Layer 4 of a small transformer language model trained on English Wikipedia (9 layers, counted from 0, width 128). Numbers have three digits each and are written without spaces.
A neuron adds its activation times its output weights to the MLP's output. To switch it off is to set its activation to zero at one token and run the rest of the model.

Output weights of the MLP neurons that the questions are about. A number n stands for (n - 500) times 0.0027.
n4: 435603528476315592390374545654603429335318542402533638396542509528371609323595471570606387509583394522250557516557714550584747313436641565490552573568542439372414662615520299508494638424173362466466608404383560497490549456518421529548524512471666667553382534351461510469658421583540516397761593441616457506494444406448387529533488412652532452649472356485700301528503604440532497368611
n8: 451468612414401431503693018548553386422428348539570543521391459492454475497547549397693534523528525449454452453406535419534541432589610578519467551486427621596622595503672517524586438433416508590413411439411513495557528416632636547444559677565652502463619489404404540434468582489541519472515551649570515397457497348696485411417668497528494493406419641572440389593240477444444298604593
n30: 614465254503555512649392515449525537540420570458441546431348573404527455503500497595516409579575511535435540441385517517546406526270653368474354461432447409454472505569433487518598488509486455486506346545609600640649614577401500536544604615492464641492345657529750523528354322468669594551339565503650445360451464511472610652562577586473503697531578364299468527536419447355316462677347
n64: 548472300537323373566518437472562361513683347534453618471424587632599561449539621615531373517419373366577293388506605409363634633388526521452488480503648440457341492443491580629348587363623476448623410478585509481555442497545730491429478404516702404407478420652518592337655588336442583562601597663419470385487528433582323705404469503463302530480532466517448469623455523588691644534476
n101: 538637534588575479556467541512534389568436389598407440553550640486533516559614476396677466600587315515528514414739646510644352420503582449568491447539580469552380510702531611364591227633650563332457398479513543599524514520336524485483511557387324510612488531575262279390480461497449471436433425541545376410608679429637431519527556422403536386540500515415556573450601545448430242431652
n111: 437686416430329396463688476397537573418593536448381554542519547710567648544596442602510374590439580470705376433478514550587430547486503478585450484609605382427488424454474548522515489473410224571509505494573592420669597516450537623492445431480392536448328570514567446533492560704453379376381469446560485472414472479411470490472329500435436498755377458683588503458453604606497382490673
n130: 535653470447500435572633205507396732516336576548442512569643693497291468560488491489533371417494373434513475380463653468418428402367507506506383497487516434455476569506352561514712557432506349377720363371690596448436624635320555494630595537331413525520377654314392351601407610590497562549503349489302581641573507426667657529421494600559644513607598577453506685512449237418575522464654
n137: 309511474413319491387605469577561462518590618565588658339536583494464377473473533562531401587728438576475313419521521564426452554283369544530527460681533480426641498524450454396521411491651407466534597366508334522704648572375543433561484514622511440484412516488440430454594450359457593369468629425415658340630549503500599519256348415381431436598449555620610626602408693503591414534774
n151: 435490484489425463673489500602497467569495469553360510626393699554337585447567542582582690400521551586401417470517481483427391469461647385489365516551269537433621599600433523458423447301517426447608378529372500628599650306430402434447382522540435490582575747478562583454403476483615638673582472426545475422550341410527657490442566522604403553595644454377382500377518506404580542434628
n159: 608552479476413432479691380411371613371387398461497656527659619469376381494308690517435494553367319319453463540384644516737494373472392522506633491494652362612527341365731503602497431525601485425543463455491658494580521515550435529367425436458537480569481493466538615536550527385428475721562359464578381606494529393422354535394425656562735497592378387540639702716294678507556617291487
n191: 179515540698395270534578471301424510483574469455531510545383453519342579433365417444701500484537718621503549527525544357538600483442417558586651410404531304615542470315488508459394644560594546489407476454338465619433513652484569508448424436480602498598457656489565453481675437533545533566410519525413472485473377500524528523510571424474380475634545463628536463624518593494522494452655
n193: 500512420572548520624443425569600399548582848354463460535467539500534463270497443570575532431593433540198255513780457449648579527587536529503507430537517535503364413586420598581562447490317275462507513558570166473426475263602514473575506641467435603464548451461574401538503616299570493541406645385500615503414442309630548494649513463483533709719379177419597620522496403621428610485700
n197: 464581622592480406424455536380437614611455500760445384424577500534356546405642378492567650564352449597472555561474615523598472551417557503462384494530470370500497522565481358492707447529373483424420346612384573611467492390443552491489576537460460555624418550553656503374593536670480366345413427310698454478400381385506489560481548467579470551597348409425562375556570788358494441585846
n209: 397457492682588323545269480543531457575536345539557489590571629440558381397597479463569618517427433445328419477317550419376464559441573340515583514455609545568481621570371562549596424396497480371451415578578436441512553552376554584588411568671524604567560435352592448510291517349694526618589415416416552544453679543703426635338469658667546473497632311307550476559657417387422509431575
n210: 424521602426537517613527517610400476435469509481534740604440456644386609464333616503562572370725560595461432407582497503376547646374688578358407293784291314389628566313514339448456718399572510692572640449605594437320465487650480446432585452568417383491632595380397575417516506647550613344335511473544423337532500545753363609312647482415577530385366574481477476563504318510565556325534
n234: 358570435413484491637355437503407386421556531484497542468486616525571536441666494477495446407476603394419373429439564553433572678534494527503704562423588374430336486472473534424388717614478338516444535644426522526494578676253578489458624465487485634503578599633608383537494343550637622451576563675393462298616459325655510591524569528651466577478539388347506564449331399433467520544391

Each question names a token from some text and the token that comes next. It shows the activations a of the neurons there, in the order above. A number n stands for (n - 500) times 0.012.

Then comes g, the gradient of the next token's log-probability with respect to the MLP's output, scaled to length 1. A neuron's effect is roughly proportional to its activation times (output weights . g). A number n stands for (n - 500) times 0.00077.

"i", then "ad"
a: 486487497487493535496488486491525488501552501490
g: 288664407464457453316658613338470469530449480560366390456431546249570473489556279519624483656639605529458527527480578591714421313685556492620649488480526351341627545457596502345450438586667689514259361494476519551212592505385779571589395696532474422530344386572500557573475371545520447516444375573574553577577459474444405495639623482752699438630631236622543486251383649399419384326622
Switching off which neuron hurts the next token most? n191

"m.", then " |"
a: 500493502496486486496496486496546498579493486487
g: 578310625505489411415572385607501539620640573672417436740573596687438379585535612372490484497401461518567514368329517520217560379366480368379443327458292536416362573663332481342587292524517502311575459596509594410908547564390432400385675666506638713606512427408629620385503646463547741492498633298470452275627542396619604338368557506685523435315474610505490417464574539568563547474506
Switching off which neuron hurts the next token most? n197

"ion", then "ios"
a: 488493491486530534497486489493486487631492496489
g: 414513594612630461353352606414542381443466623461452395464600571426481455487705256444475451482478526541520550593537374585751419629628460593626522369525349271372506483630459585610445727608405478395213544394602265507490497395246771673464462459374464612596507431462333343632696321570199457671593489368541462379598610500467474484817451515448424453592583448550498745661538617522342550519556
Switching off which neuron hurts the next token most? n197

"-h", then "ig"
a: 548491487530496542487486496493519495502494488487
g: 554443638658567409566577428653346351387502675499475555343656376163621497587422379524384260570524470576401419565559523603689482504752585276689539600316440329555437406650632520489512591283569288108423583548494554479507677459499631556432543449448465377601375625354364449490515470470652343524474653617616439464424465487615416529523605509346716686559337441554640635386541610419608400508476
Which two neurons, each switched off alone, lower its probability most, in order? n4, n111

" 24,", then "49"
a: 490491547497497510489503486502505495539486549490
g: 423530551561559597479312720518218398518595506686499452619511434730200458333542285706502587426604452566489654517528198527527527438535544464388509489582384446560429356333611462427570473645469574627496393562485447505353517518610496503455431596647516547666474416440763630586520581525626542488531350826349414469278373469431759660324593413400588409320521429412528540414562189566577644439528
Switching off which neuron hurts the next token most? n210

" 1", then ":00"
a: 491496530487489524490523491489486494486486489493
g: 497605542633381597504470485476330515532286449419606402553628569613626591215528491537734477455545390465681534702566473209581611612484402468523477325405536480630525633287402437377577588670600576681522354509554661446572447575503309564538360406500226692462505427713577355623383534468600705589362441551363509620483254556523543461311361489243495541427512667361789461510518370452488611493359
Which neuron, switched off, raises the next token's probability most? n137

" and", then " The"
a: 488491501507494486523487496498487492486486487595
g: 719612385492385555475420621389347616346458380589637614621470537658503543397367355550463383528788392440372331454328565316488606410635710683474563386637338647505370565394615505393550386445557559583495577657463445608521452701308481480558481450453500616421675742573525613473700342432661654575559586488605592281632358595543597480234409455382467394489442378377318607499192625517528437483418
Switching off which neuron hurts the next token most? n234

"and", then "emic"
a: 501491497493633488486519489486524494487486486509
g: 620643676524532234611388496434362582517498431433562317468721475338168637597516471507491636673598516598506729725510448551638723213608515246503481634579480575483519398495632340324545408454684544409327485431473384570414289314596275565644456461335288443494532387661519507561531497544371438418431431483411482567562466613356406601559576767494641456461476513413638651455634622500434550486489
Switching off which neuron hurts the next token most? n101

"\",", then " Jenn"
a: 488489533489487488492492488598486486486486493488
g: 310352590562399552619349611492570704473444490247584598694325625477235414546264721520527376495594435559508478576379517780715568427669367723648590536481614427487408529429740490377412351578396537494391433588538728456490365482553278593568586339583441493541509577403674525540478559265589691437550548423608489345455423512376516285373381558400609429334390423534444643535371430574620614627501
Switching off which neuron hurts the next token most? n159

"war", then "en"
a: 489491491495536492486524509492646499583492515492
g: 645420539480434448463511447375319727537514498563445724611634461336322495621577593277535368712553499432570623685563646432451524398420373550622406583510629457562311504748535531344746333544468506411510571614428496441476562396498360415437293455512351810370394479554423412381386438620484644694227429501484566413778438499345516430574489637519439444599416811315373487534607687439410530497566
Which two neurons, each switched off alone, lower its probability most, in order? n197, n101

" 16,", then "57"
a: 497497644488486518486514490488488490497487489491
g: 406607523552558743455497610419642541653455507306595433732479392409297370347306454488395542410654419658492610462580243556606413508447454617450699471570255358494455530789380245458394390379491484756342455655530546571354577648640466406356620367671467472565659545502428741506512287559556602429443413477460516462446385507645570557631471538745671463531475397448609509574449225527446514401568
Switching off which neuron hurts the next token most? n30

" fund", then "ra"
a: 486489488540514532486547497488486492491493500487
g: 353705672481405485444650592468442349409402500674431082365425575302589495353354434593531365550567484710566488510467669544554466526645616333828487490542471317492480396462552452602486518414500662610473588616665430429439474695578482644583393548593469597563521423563441246565359518591249416617671545350318683484450423496406662523508577563445721480463421338357619512241469419609446470607574
Switching off which neuron hurts the next token most? n111

" front", then " line"
a: 486491499495548520574559498486489486492561491489
g: 542385486256435517561367401595367469490602525518610450422448471581637599634501657520470286522539596572493371293403392382441543719424337437581482517706238532706681415442456584450547527375594401589443446565582736638605336704383533586405557640671359294502473388464535587493490644470477407351545399500560474529606318633723536703267444585277556539633617566207408605613321418688408541447488
Which two neurons, each switched off alone, lower its probability most, in order? n137, n130

" R", then "ice"
a: 490495596486497515486494487497519502495491492496
g: 370442592087604429251570473441474339306539601623493315441506614550536508554537491281577409315412456529483402605552437454551479543610345540530511441601633648332721313600496389438383721596563530609560458327404627485379567348701500645493444338545614471490359353580462407571658588543500522393449463697619607393373360642505397483717480417403635342656449696397542579573541637625610694625337
Which neuron, switched off, raises the next token's probability most? n30

" 6", then ":"
a: 493495547486487498489502486488487494487493490486
g: 649650526451513444417513476422456538479364446292670663643549764384515437479485542447758307441437329655611538623678467538587598574626444576569429301395518349550480491363382585381335447622613664537504246502553403409479446532494483602694508378529270590341581371635522459676463627568396697363504566632525601626348470599451557382466255564562604462473413511605517482673674208389218407571353
Which two neurons, each switched off alone, lower its probability most, in order? n151, n197

"alleng", then "e,"
a: 501486486507509527498486513498486489495489554542
g: 553497578469529467449335480427347481482366553385585536385702625721697468410532447377713460500395185538457498356406472511398533670588383680747455511641603432535247427422423483294427701496385791552364714442520493460521721603555554655411441414573546410478455563386550580454542299596574401453692396306461437570489254309668548756525624465662470456519509336641536303461587480540582488495514
Which two neurons, each switched off alone, lower its probability most, in order? n234, n210

" and", then " would"
a: 494499486486496493642486495495488589490486494513
g: 575536432591732523568423493580532247741613629636453533369644457299403480639739497576445613590543558433398373366486358591385469599342367366449342591662665530564594501451353554438671588556520463404544512446669495488506507574541538526409567563530546575499301387477577497296404259469338612181326499718478525607412382381476382547709607418338393643606628444400675541359580240410487678500658
Which two neurons, each switched off alone, lower its probability most, in order? n193, n130

".", then "\n"
a: 493573486486486494663491490489513707496490510503
g: 433155538593279502522478328640476660414502456559488424667406375599461348449566624487463656640355358494657647646473514678509543397391272469596497329480586593554417200391437531477423461435466608520412590653487496335642547504419630511233585511289656609483468687356634571516440344532547401474696511656479413623472609413567515558480661488605563585355621621540492567554387715643196557391312
Which neuron, switched off, raises the next token's probability most? n193

" children", then " and"
a: 497486487490486516587495491487486487494487602498
g: 277467347791658771519488605535494548268573435522411615609313420623431510487530450458535520451673701411494643497425375528525557393346580510311746533406569548589485609587585527454543537550438533591472474378769455561708583450316587393525565555486511324501451351510391710347552462526723544651478552492513299275473414272703565465494473496554407488282379571506357409422408293615789469359437
Switching off which neuron hurts the next token most? n210

"\n", then "|"
a: 487501487491487500787488487497489930491486486509
g: 621595540673582133427591460395618512656631551661366374622407417578507449633266595411553456719534496644477540487436672609300350474540482490825409599599658365316532441444591359388395443456520503294632555484484443632199363475625511504448377753488414519352317395478334493312396461407528575603454444624553570368646733521497427576651451624486521396417595493620589537540580500443509339427641
Switching off which neuron hurts the next token most? n130

" and", then " young"
a: 492529488492486489510487493497487490513487496486
g: 439490534523587601472619493492528533335486492545310330423304249535447500559542634411640545655564698415495728640475702592427414627604455553673482548291472575306525408571650303604523591603394523763566374522550399453682457421593524432380479677573616532407593544524580346591401736452426347747547554308172460429545575411580488566566344454621379575444443611362442276369523438260403381652449
Switching off which neuron hurts the next token most? n8

"ch", then "\","
a: 560487486492497526497486491624492499507515489659
g: 497467583565394454368642428659537404592473392426403516672588563531583561447722307500897604421502406377687321518409798533527426513615395594473416631559544575402320493421579627490493496384544459663613605410497371461577668642291530269678527371520601654516584638484452470405411315346409451668559645376372304487610386585631482500606430315424321435661455578583596381333424277498511573520326
Switching off which neuron hurts the next token most? n234

" 2016", then "–17"
a: 533488487494486504489490488500532494585490486493
g: 382395782423566549549540605490365391426434569506685390539229544508312568522530605518338703632616474567348601444588689722401552270460547564548622591387388575487390561511694456235549454536400499362495480402405375512168527470574524356583446746378546560405457468533423383645421374480352619538618410409528553531677347210378602444431454483586772597555504563603712465384645529433518616493625
Switching off which neuron hurts the next token most? n4

" cor", then "on"
a: 489486491486488547486486562489536488497491486492
g: 341618577304609587498547582552342387610508368524642589668580630364358448473617711440645448483398399528426491532373508364483399485468241417559386398482304676446577588524537575153690507444312501301418409609515583450286613487630687349572380583509450375400543431507444464467379262561856365576772660608473571509439576438566589454665465525608587391470508378532676468367658603580475584602517
Switching off which neuron hurts the next token most? n151

".3", then "0"
a: 495486496487491488496540491494502496611487486522
g: 400408541503636349453495548451560318336393573559765542565513651439329739512486421543273396547717483522490343358677703566594572375390530525592560722505559362442552390285444478316520324522498715769642309603579254514414330550616566650543396539455415687590511477515569580535546737533461528564412403862446457387374425569393471477608538513559578412402484572377436414464510344375436645426379
Which neuron, switched off, raises the next token's probability most? n197

"BS", then " team."
a: 530494497494523500497486491490565499594486557488
g: 525345405504398473612378532618455678396484396606284508551450585804443563559618550504461479482661515621540594322279570535462492660490270494508385603470436387547486303559497656467573479408644382449506612412534718270578297637281368411598575477478472630268551435404501570561352403305532671487641573324577483333336611730439397434630378311449463571572555560431508690624458679789554586626413
Which neuron, switched off, raises the next token's probability most? n197

"\n", then "==="
a: 489524486487486499792488490490486991490486486498
g: 576472506516436344438396383686587518719707494462580500489563452559427476363609676465462564758571385240614571396582488410530506417488414388657432507529315438471591546634512497652677217490457631565434500516698473246548463379434523363429573332559620395536355340362453354291608354315317467649498474434745666335489515509584409570453603661285528511444424336655528571582730665537622709489551
Switching off which neuron hurts the next token most? n193

"day", then " (1"
a: 520504514488568551498487493509511495489616526520
g: 406344587547339510282665714515652453575654499577426482623376540717492629410578380705398386520381426489670454490463386653307655404457622487310545295443480355465401437321517705614521568332506439512615669420704337618450434570281532234638402443550579591617382327617503524622768335387588393645576465614507481605622418391494638548390715322721450538440526523532464540454473522476464369429429
Which neuron, switched off, raises the next token's probability most? n101

" of", then " 2017."
a: 487656513594494486487488488499489486493491530499
g: 718481591643488453521360414812675309509386450296637724417610474451473439658605563319417467605644506706457337350433484505420709478477629473480564496609463489453582378527381412456549267582370608405531601534503519504545566758391546680655542384398630537516663620369335497455324407332588589188577449499577396524521530596655546402369614243624406446641302504543461595354440419638346480424520
Switching off which neuron hurts the next token most? n8

"ir", then "us"
a: 490493531489515527486488488504559496488635500486
g: 533611542673617381657577556493558763420466700323267393512463649342352465350589352384396612628505614470599778407496527485488568493412444455720591413597541403437376525681593310336447585633604462376289273433375502537518467513659562635696397540460448538469513428381598579470605367503277391338399513353449624544467629606376605631541433548249475632494422561542547651671404497467260712574365
Which neuron, switched off, raises the next token's probability most? n209

"000", then " children"
a: 498491498494521500533498486486499497492486605493
g: 453614584544486500458383428492577704455399611457388482477583660379481429650464534453545516181340665421614629623609415667397444539598424393513284591547465464613613497331559332454522269479508504409374304691575785417400720448512445592475538638497483394227378650503402572526673340486596324362585514426668754444479566692543641623458260500293554502408578575563415661504636423420385543622343
Switching off which neuron hurts the next token most? n130

" head", then " coach"
a: 499488499490501516507542487489504487520493490491
g: 604307452298482519557641510482302761276518478561504512484391463473438537609510743693455248522518538604428390247500637599398482721449641617522521493584349527494672337599492442244480397438591520544462580600602633647480298612624452417472768410572414390336591394375558526467522660422772461578586487417528461341504494397631489431386697462403699630306405354322560444634406476542579341583565
Which neuron, switched off, raises the next token's probability most? n210

" special", then " celebr"
a: 502498517492493505486529510487559498505486489497
g: 627546604530404575380610509722243369488283558489414515375601329601607634266722489493312357575609544467550529509316198502675600393554471537310470380447506562473577549539520465717373522529572621410575682595620316541560469510534431326617536414349673469687581673733389652605354492441687423626482427482369527598539505437425573584513535316325592627481405294425517542548360699345361358502524
Which neuron, switched off, raises the next token's probability most? n191

" contract", then " with"
a: 562490491489541589489509489487501494522499490490
g: 436373542508653459568529533492333506477535643565272511493410444395512545403442377483665517642551792688526515485542579394501496542572651439476457477572519479353524548582472263345536653619448595668336550560793343621311526506663464650169573663495465656480304491436531386396509691365636508467487531555514401286573657363484556737524567556330657538474299347438422485413399669236349668463355
Which neuron, switched off, raises the next token's probability most? n111

" Super", then " League"
a: 497493497492488499501486487489494495504486534486
g: 513369389458548448321633381720358638552552341690477366454382673552484627608325548477617394525646522512435352260606498423363635524643411458117511588742544366536619412459509537511398488535524348651415355526587562592535550507775522361275417340705392536465628390432646518511309472367721486382589436406539385603447444491650655471387525599549726571547505680469440498322460442679555615494436
Switching off which neuron hurts the next token most? n210

"==S", then "ched"
a: 493486488533491486574490488496486585486494486489
g: 397538622430407562698532466581430676689334515576648285515339493415394445431454454620300445532455451569377291475281463690507668515598267589386457560759546413340418420531547566585351406314380715679593528577522643586432506530622403424598632429621434662584478551582625407291410604623449463523614440330367535678586373603505562561505692572535725575273570337339431338407582556431514255560524
Switching off which neuron hurts the next token most? n130

" into", then " deep"
a: 495588519525488486492493487499548487490486496486
g: 624673361531629543515542483577440164404419668620655479439748514490535433583564422466569706427570617360301523314357512429433680686490805573585384437436501578282401382575455256631364634608429630649459558302499514478493509667390505596692428564368462467445660593586631414562396507697359408451522485172326363376379368443543385607597506544564514651478487483378533566433446545481386635455601
Which neuron, switched off, raises the next token's probability most? n8

" D", then "A"
a: 486492495486490506486494486497535489486491492491
g: 547379494488503403753671431677458623551510552565341567622585342779417700487466513405354654438466566387386423629469591472384521721395430366207458587596572710648584502410611523637625438529497294558314470252335463636612560503550507353403572536543443539493491648463540508687357518474550615448582480656415449286542563378334632651289539302356537594531470607517550528510214514545335583338315
Which neuron, switched off, raises the next token's probability most? n151

"\",", then " t"
a: 487487534491487488641486492521526679486492488503
g: 419455388416725496481710242555474462525478591792499492413567418332519492559571497498485571424443671516548537430397495482699448620260619362378411524431591379461520474766330416559357532456491625491357465245609518527550512499597556704413608452574494261227503421536469637463389566677408411465510433458601412490168482557490498457679486620565585601385707415511601485518860554439546352400755
Which neuron, switched off, raises the next token's probability most? n193

"ar", then "*"
a: 501493534495562529499491493486494499514694486486
g: 682283545496473577423378447483594483626538463630451349371555438790515671557664542351516609566343504570445571634529536193514576607215601303464322400414598499423636541521416456759466440570538534473685451431522407464493326478463697440576405577326488517624483326664618422600548385514441567669845382643587650354647551501644393485337422443346526475374395410566582480591479602391374597289362
Which neuron, switched off, raises the next token's probability most? n111